Layer 7 of a small transformer language model trained on English Wikipedia (13 layers, counted from 0, width 128).
A neuron's activation on a vector x is SiLU(gate . x) times (in . x), where the dot is the dot product.

Input weights of the MLP neurons that the questions are about. A number n stands for n times 0.003.
n119 gate: -39 -21 21 -23 65 20 20 -24 -11 -68 67 8 -53 64 27 -47 16 17 -16 5 -39 14 -8 -46 33 19 -18 52 -36 22 3 38 -26 46 -18 -45 74 -19 60 30 21 -70 6 -15 -44 -11 33 10 20 60 -8 41 -32 8 -34 -41 -38 3 23 8 14 -4 -20 30 3 -42 38 -27 15 5 31 -41 -9 -1 -41 17 59 -25 54 0 25 -21 14 -29 53 10 63 -51 -2 -29 -55 43 47 13 -40 32 32 7 37 -39 -16 23 -8 29 -22 6 -6 56 19 43 -5 -6 6 15 3 -42 15 12 11 20 6 30 -50 22 -65 -26 39 -12
n164 gate: 33 -15 40 -29 12 4 -37 -8 -9 0 -56 4 16 73 24 39 25 -33 7 3 0 -25 -34 41 23 33 28 33 0 -59 78 -89 17 4 2 61 50 -19 25 66 -51 -16 30 14 -23 -22 24 34 -21 4 21 53 -28 12 36 -74 -82 -2 20 6 42 -44 31 55 36 -21 35 12 0 6 -54 24 -30 -32 40 12 -2 1 -59 -86 68 16 16 -2 -9 -76 -4 -22 -12 31 -16 -16 46 -10 18 46 -38 31 36 -41 21 -5 14 -49 1 25 -65 50 16 -3 25 4 44 -55 26 34 -15 9 -28 -30 43 17 57 -9 21 8 9 -3
n199 gate: 1 61 24 -11 31 54 6 48 36 -6 -26 12 45 -24 13 12 24 -31 -25 -55 -57 0 -35 2 59 -41 -54 -26 43 -13 -34 9 6 59 -17 -20 -5 16 41 39 59 -39 -31 29 -13 -34 48 8 -48 5 41 6 -5 13 28 38 -1 -2 50 4 29 15 32 -11 -1 -19 -61 24 0 15 6 -18 21 -5 9 7 12 -3 24 -18 -37 -26 3 6 -11 6 -49 35 25 15 -21 3 61 -62 32 20 -4 -13 -74 6 -47 -23 -1 -26 19 -39 20 39 6 -19 1 -69 15 35 42 48 28 40 -25 6 13 -44 -38 13 35 14 -33 3
n237 gate: -13 3 -10 -64 7 46 3 35 -8 -26 -77 -40 0 -2 78 6 -2 -7 31 86 30 52 38 16 92 6 -6 23 -60 -21 12 22 48 12 0 -29 -17 0 -7 36 29 43 19 -38 0 -31 -43 -18 23 -17 -14 11 -23 -32 -50 41 12 -48 -9 25 -6 -9 -10 -17 -20 -21 -6 23 52 23 10 18 48 -22 75 3 -29 1 -55 -49 62 -25 3 -17 -29 -3 -7 42 29 -15 -53 -27 46 -14 -25 -11 -65 11 -15 -33 -31 -3 43 16 -24 13 -18 23 -10 45 15 -24 -46 -27 -30 -13 -21 4 -43 -58 -6 9 4 -22 3 -21 24 15
n255 gate: -13 21 54 -25 -83 9 -1 29 -12 32 38 -85 -11 -6 -13 94 -3 -7 8 -46 -79 18 -21 -1 5 -23 -34 86 16 32 -22 -3 17 -78 29 -27 -38 -11 33 -17 27 -13 -93 28 -17 28 38 -13 25 -23 -2 -50 5 13 39 32 -12 -21 40 -1 -13 -23 19 -35 -14 -18 -28 14 3 35 39 15 45 3 40 8 62 12 59 -11 56 -14 -8 1 -13 18 -11 24 2 -49 -16 -5 -24 9 79 -78 -6 5 -18 27 -61 -3 -1 -48 -19 24 9 2 -26 -3 32 4 65 1 -35 -16 43 8 22 10 -13 -20 14 7 87 40 64 -42
n119 in: 9 1 8 -28 14 11 -12 -13 -23 38 3 -7 16 23 36 -31 -16 -19 4 29 -48 -25 -25 -1 -40 3 -11 -15 35 -45 -11 20 -18 -64 -34 2 36 -33 -5 7 -27 41 47 0 -50 0 -7 42 46 -13 -1 33 -6 19 19 -49 17 -1 41 52 17 -14 19 21 26 16 2 -21 -18 -5 -25 -2 44 41 -40 63 34 -72 23 31 21 6 45 -1 47 -6 44 -27 16 13 -6 -26 -12 17 -52 20 42 13 -10 6 0 -12 26 -6 -4 -3 26 -4 1 67 27 -3 -1 -18 40 -50 5 15 -7 -35 -41 -14 16 28 53 -27 -48 -29
n164 in: -35 63 -77 29 20 68 5 11 -9 46 -32 -32 -7 -41 -36 50 -11 -33 59 6 2 -39 -11 12 -56 -13 -23 5 -1 13 24 62 55 21 46 35 76 -19 -42 -3 -21 82 19 22 51 16 -6 57 23 -10 -34 37 48 17 -10 18 76 -47 -31 -26 36 9 16 -9 -26 -2 -4 -19 14 -9 46 -26 -17 8 64 -40 12 -19 -16 53 7 12 -6 21 -65 -12 -33 -18 -9 -3 4 -6 18 -8 -14 -49 -29 25 -2 27 21 -24 16 -35 41 2 13 7 12 6 -12 35 47 11 -7 -8 4 -49 -20 -28 -12 -37 68 -16 29 -7 -36 12
n199 in: -5 8 26 33 -13 -35 -41 -38 16 6 -43 10 -29 5 61 52 14 -17 38 -36 -52 22 -7 -28 -9 -49 21 -7 -32 16 -12 -37 33 22 -32 5 73 21 -8 -22 34 17 -13 -24 -46 32 -59 26 -1 7 28 -43 -9 -21 46 -1 -44 -17 2 5 84 3 -49 -34 -31 10 -44 58 29 -50 23 -4 -28 8 -20 11 -69 34 3 47 -49 -20 -34 -27 34 2 23 24 17 9 50 18 -6 -61 -11 10 21 -31 28 0 9 -16 -33 11 -24 -22 -25 -40 26 -56 -20 -22 1 41 -7 -7 26 72 0 -6 -25 -24 60 -30 -32 11 -17 -1
n237 in: 59 33 15 5 -42 20 -20 -3 -12 34 40 6 -13 21 11 -33 -20 6 -8 -9 -9 -61 -10 27 -13 41 49 -4 -13 60 26 54 -38 -3 72 -5 9 15 1 -10 5 20 -17 9 -6 14 21 41 3 -31 5 -35 -15 -11 -45 5 -24 16 3 7 39 -1 16 20 13 -7 21 21 3 -26 -32 -20 26 35 6 -15 59 35 67 42 -73 -16 26 16 -9 3 42 -30 -13 41 -25 39 6 -11 13 -11 58 44 20 2 2 -16 -28 -59 -50 -15 44 75 10 60 52 -5 -14 -41 -38 9 -3 3 4 -42 11 -47 -1 23 -15 24 36 -1
n255 in: 13 -50 -4 43 39 18 10 12 19 -35 -30 -13 -7 36 -6 -6 26 46 12 -13 14 21 14 6 -31 -20 46 31 26 -2 -41 -29 20 -20 12 -23 -50 52 -57 13 -51 -29 -13 25 5 21 -65 36 -68 53 67 -12 -33 -28 1 -43 51 -39 24 26 -4 -13 28 26 -1 -31 32 19 10 32 -4 -15 24 25 49 -5 -32 -12 -86 61 10 -16 -17 -26 -59 19 11 -11 -7 36 18 -72 70 -23 18 26 28 -11 39 0 -51 -43 31 -61 -31 -8 -35 11 8 3 -6 45 26 -7 -43 -1 -16 -15 43 9 17 38 -8 -31 -43 -1 23 -10

Each question shows a token from some text and the vector x that enters the MLP there. A number n stands for n times 0.026.

"),": 10 12 10 11 -23 1 9 9 -29 13 1 22 -3 -8 -16 -12 -8 7 -17 -26 -7 -21 3 -26 -12 -19 17 36 -16 -13 0 35 -3 15 24 -35 -18 12 -16 14 -9 -4 -12 -10 19 24 -2 36 5 15 -7 -1 -6 11 -10 32 -23 6 -9 -10 -21 13 -22 0 -1 -11 7 15 -4 11 -45 47 16 -29 3 5 -15 17 2 -10 -13 -9 -16 -38 22 43 -39 18 -34 19 -19 0 2 -2 10 -27 10 8 -9 27 -5 -7 -30 -31 -3 -26 4 2 14 -70 19 1 55 -13 -9 -6 -18 27 -3 -8 -6 42 1 -23 15 3 17 -15
The most active neuron and its activation: n255, at about 0.43

" of": 1 1 11 45 24 -19 20 11 -74 -12 28 -38 10 10 6 -6 21 16 14 -25 9 -27 -20 -8 -20 -20 31 19 -1 26 0 -4 3 10 26 16 -16 8 -23 57 0 20 8 -27 3 -27 -41 16 31 -9 -26 13 -28 36 -13 8 10 33 1 -44 10 16 5 -27 11 -49 13 2 -4 10 -50 17 -11 -21 0 -25 -21 5 -30 7 -3 -16 -3 -2 14 -13 -19 14 -12 -25 -19 -9 17 -18 -21 3 20 -17 -63 24 10 -21 -20 -15 36 23 -1 -18 -4 -27 17 26 27 -16 -2 -9 -20 11 2 -26 -29 19 36 -5 1 -24 -12 39
The most active neuron and its activation: n164, at about 0.31

" a": -2 -12 12 8 -9 6 -1 32 -10 9 26 -23 -2 -10 -12 4 33 16 -29 -25 23 -18 -8 -42 -9 -30 -5 -10 5 -7 25 26 16 -5 0 -27 15 3 -18 36 23 5 2 -17 27 17 -48 21 -1 -24 -31 26 -26 19 1 18 -25 37 -3 -15 -12 -6 -3 7 -14 25 -11 -4 39 25 -42 52 0 -18 -5 14 -14 9 -10 -18 -78 -4 -41 2 10 5 -3 5 -14 -9 -29 -24 -17 10 11 -9 27 9 -46 19 -11 -26 -14 -6 13 -34 9 10 -9 -52 17 0 23 32 -31 -4 -5 31 1 -3 -28 6 -25 7 6 20 -6 11
The neuron with the highest activation: n199

" 19": -3 26 -21 -16 -5 -9 38 -6 -12 13 33 29 -30 11 18 -3 2 71 9 3 -28 1 4 -31 9 17 -19 -19 -15 -5 -13 37 26 -1 2 6 11 -3 -36 73 18 29 -11 -14 5 -3 -22 12 11 -7 -8 14 -5 2 6 14 -40 -5 -13 -42 -37 41 -11 -5 3 8 -2 -12 -29 7 -30 6 6 -29 -6 33 1 13 -1 -7 17 -26 26 -21 -1 11 20 -4 -18 -15 24 12 2 17 -19 15 16 -4 -7 31 2 -22 -25 -48 -27 -9 5 14 -17 -36 17 -31 29 -8 -21 27 -28 9 41 -23 13 11 14 -3 22 3 -6 40
The neuron with the highest activation: n237

"\"": -3 20 -8 39 -26 -40 26 7 3 2 -13 4 -24 -1 -3 0 30 0 -14 -20 18 -24 -21 -61 -42 2 8 20 -8 28 -32 21 -17 13 -17 5 -6 4 -35 68 -38 14 17 -28 17 37 -14 -9 1 -2 8 -10 -7 13 11 23 -28 -3 22 5 -17 25 -4 -17 15 0 3 -12 39 5 -51 25 -8 -11 -20 10 -28 10 7 -11 3 10 -1 -33 -25 28 20 45 -39 -20 -27 -4 -11 3 -7 5 15 -9 -5 20 11 30 -6 -38 -8 -12 32 16 -16 -5 38 0 46 -30 -11 -48 -17 -12 -7 -42 -24 31 17 -7 5 12 12 -11
The most active neuron and its activation: n255, at about 0.12

" services": -7 23 21 2 8 -20 -6 37 -1 4 1 -28 -23 9 18 -16 26 -1 17 -9 20 8 -2 -37 -35 8 -5 -29 4 10 -9 10 -18 -19 -36 -30 -3 -8 13 17 -35 22 36 -16 25 10 -25 24 -1 4 -24 24 -33 17 -8 -2 -27 6 4 -69 -8 14 -35 0 4 -27 -28 20 -24 -3 -34 -6 -4 -25 -22 1 21 -12 -18 -27 -31 -19 12 -13 -15 84 -4 17 -32 20 -18 4 -8 -18 -36 13 -9 -31 19 15 6 -31 -32 -16 23 -24 22 2 -5 -38 39 10 17 -7 -24 34 -19 39 -39 -18 -22 29 9 -30 -6 17 9 12
The neuron with the highest activation: n164

"ple": -9 6 -4 8 24 -12 18 21 -49 5 20 -21 3 1 -18 -28 31 -4 9 -27 9 -13 7 -12 -26 -49 8 8 -25 3 -15 1 -13 1 30 -23 11 -15 23 30 42 6 2 -52 -6 -1 -39 -6 -6 -36 -56 -22 -6 36 -9 39 -8 27 -11 -17 14 -2 -30 -10 -7 19 -12 -12 3 26 -30 2 -20 12 -32 -12 5 -17 -8 -23 -3 -7 -29 12 18 9 1 42 2 1 -20 -10 48 -5 1 41 25 9 -33 -11 16 -52 -4 -23 20 14 -13 1 12 -37 23 -14 29 9 -22 -19 -62 7 -9 22 2 28 -14 -36 30 20 6 20
The most active neuron and its activation: n199, at about 0.066

" John": -4 -24 -21 26 -3 -28 32 17 0 30 -17 -13 18 -3 1 -1 -16 -4 2 -13 -27 4 -13 -22 -10 -19 24 33 17 19 16 23 13 11 -9 -22 28 4 -51 52 -25 26 4 -17 6 26 -53 13 0 13 -12 10 -26 16 -4 7 10 33 1 16 14 10 -60 -12 5 -9 3 -13 14 15 -47 14 17 0 -18 -9 -21 22 -19 5 2 -19 -14 9 15 26 -24 24 16 -14 -9 18 26 -4 -12 -3 7 -15 -8 13 -5 14 -17 -12 -22 -23 -7 -6 -46 -47 -4 15 29 -26 -10 46 -56 37 14 -10 6 31 -11 -18 39 40 3 0
The neuron with the highest activation: n119

" (": -1 4 30 13 4 7 12 25 -6 23 2 20 -7 10 25 27 -5 17 -28 15 -4 2 0 -10 -21 -17 7 -15 -4 26 21 24 -14 -1 13 -28 -7 -4 -30 31 21 13 1 -33 16 -18 8 28 24 -6 15 30 -23 28 -3 6 -32 1 -6 -12 -25 37 -21 1 38 26 1 1 7 13 -29 20 -31 -14 -28 -9 -22 11 -2 -25 10 -14 9 21 5 29 1 5 -22 22 23 -5 -32 -14 -43 32 1 5 -53 34 34 -27 -25 -8 54 -17 9 -11 13 -22 60 6 54 11 -18 15 -10 37 20 -12 -5 6 -28 -68 -11 -15 34 30
The neuron with the highest activation: n255

"s": 28 -5 -8 4 34 -6 -15 19 -25 -10 23 -34 18 18 -11 -24 29 -13 1 0 -9 -33 -25 -24 -43 10 19 -15 4 -6 17 33 -21 -23 -23 -18 -1 34 -12 45 -4 2 1 -13 21 -21 -9 19 -6 -6 -12 24 -34 29 13 18 0 24 21 10 16 32 -57 -41 17 37 10 22 1 38 -9 10 -7 -12 -9 15 11 -10 10 -22 -43 -7 -23 -28 -1 6 -5 31 -10 26 4 9 9 -19 -73 10 13 -4 13 19 7 -3 -6 -11 -14 -53 48 -46 -25 -33 8 11 14 8 -13 -4 -10 37 24 -6 -33 35 -19 -9 25 8 0 26
The neuron with the highest activation: n164

"k": 4 19 12 16 21 -15 2 25 -39 3 17 23 10 17 -5 2 8 -6 -24 -5 17 19 -9 -28 -33 12 23 -8 -16 21 0 53 -29 -9 -6 -18 11 3 -64 57 -16 49 32 -16 6 17 0 34 -10 -39 -18 28 -17 22 -8 15 -12 64 0 -47 -7 12 -14 -6 16 23 37 9 9 17 -37 0 -1 -20 -25 -4 -9 -22 18 -27 -17 -17 -5 6 -1 15 -19 22 14 -27 -4 16 47 31 -16 -5 -21 -11 -8 43 8 -10 14 -9 8 12 -19 -33 -14 -4 9 13 24 -10 -33 -26 -20 37 6 -46 8 34 17 -11 41 -13 -16 -28
Which two neurons fire most, strongest first? n199, n255

"ur": 13 15 12 3 39 -10 17 32 -52 9 9 12 -1 13 4 -3 -17 -4 16 -37 -11 49 -8 1 -23 -7 34 10 -47 24 33 1 -39 -6 -1 -14 22 -7 -18 18 -6 52 21 -55 -8 9 -64 11 -2 -3 -10 16 -16 0 1 17 -26 17 -20 11 -2 5 -2 -8 2 6 -9 9 22 7 -18 26 1 0 -2 -10 18 -20 -31 -27 -2 17 11 -8 -22 23 7 -12 14 26 -29 3 -13 23 30 8 24 12 -46 -9 28 2 8 -24 -1 -19 17 14 -49 17 76 3 21 -15 -5 -13 -41 6 -5 32 -12 17 -37 4 -1 -14 12 12
The most active neuron and its activation: n237, at about 0.49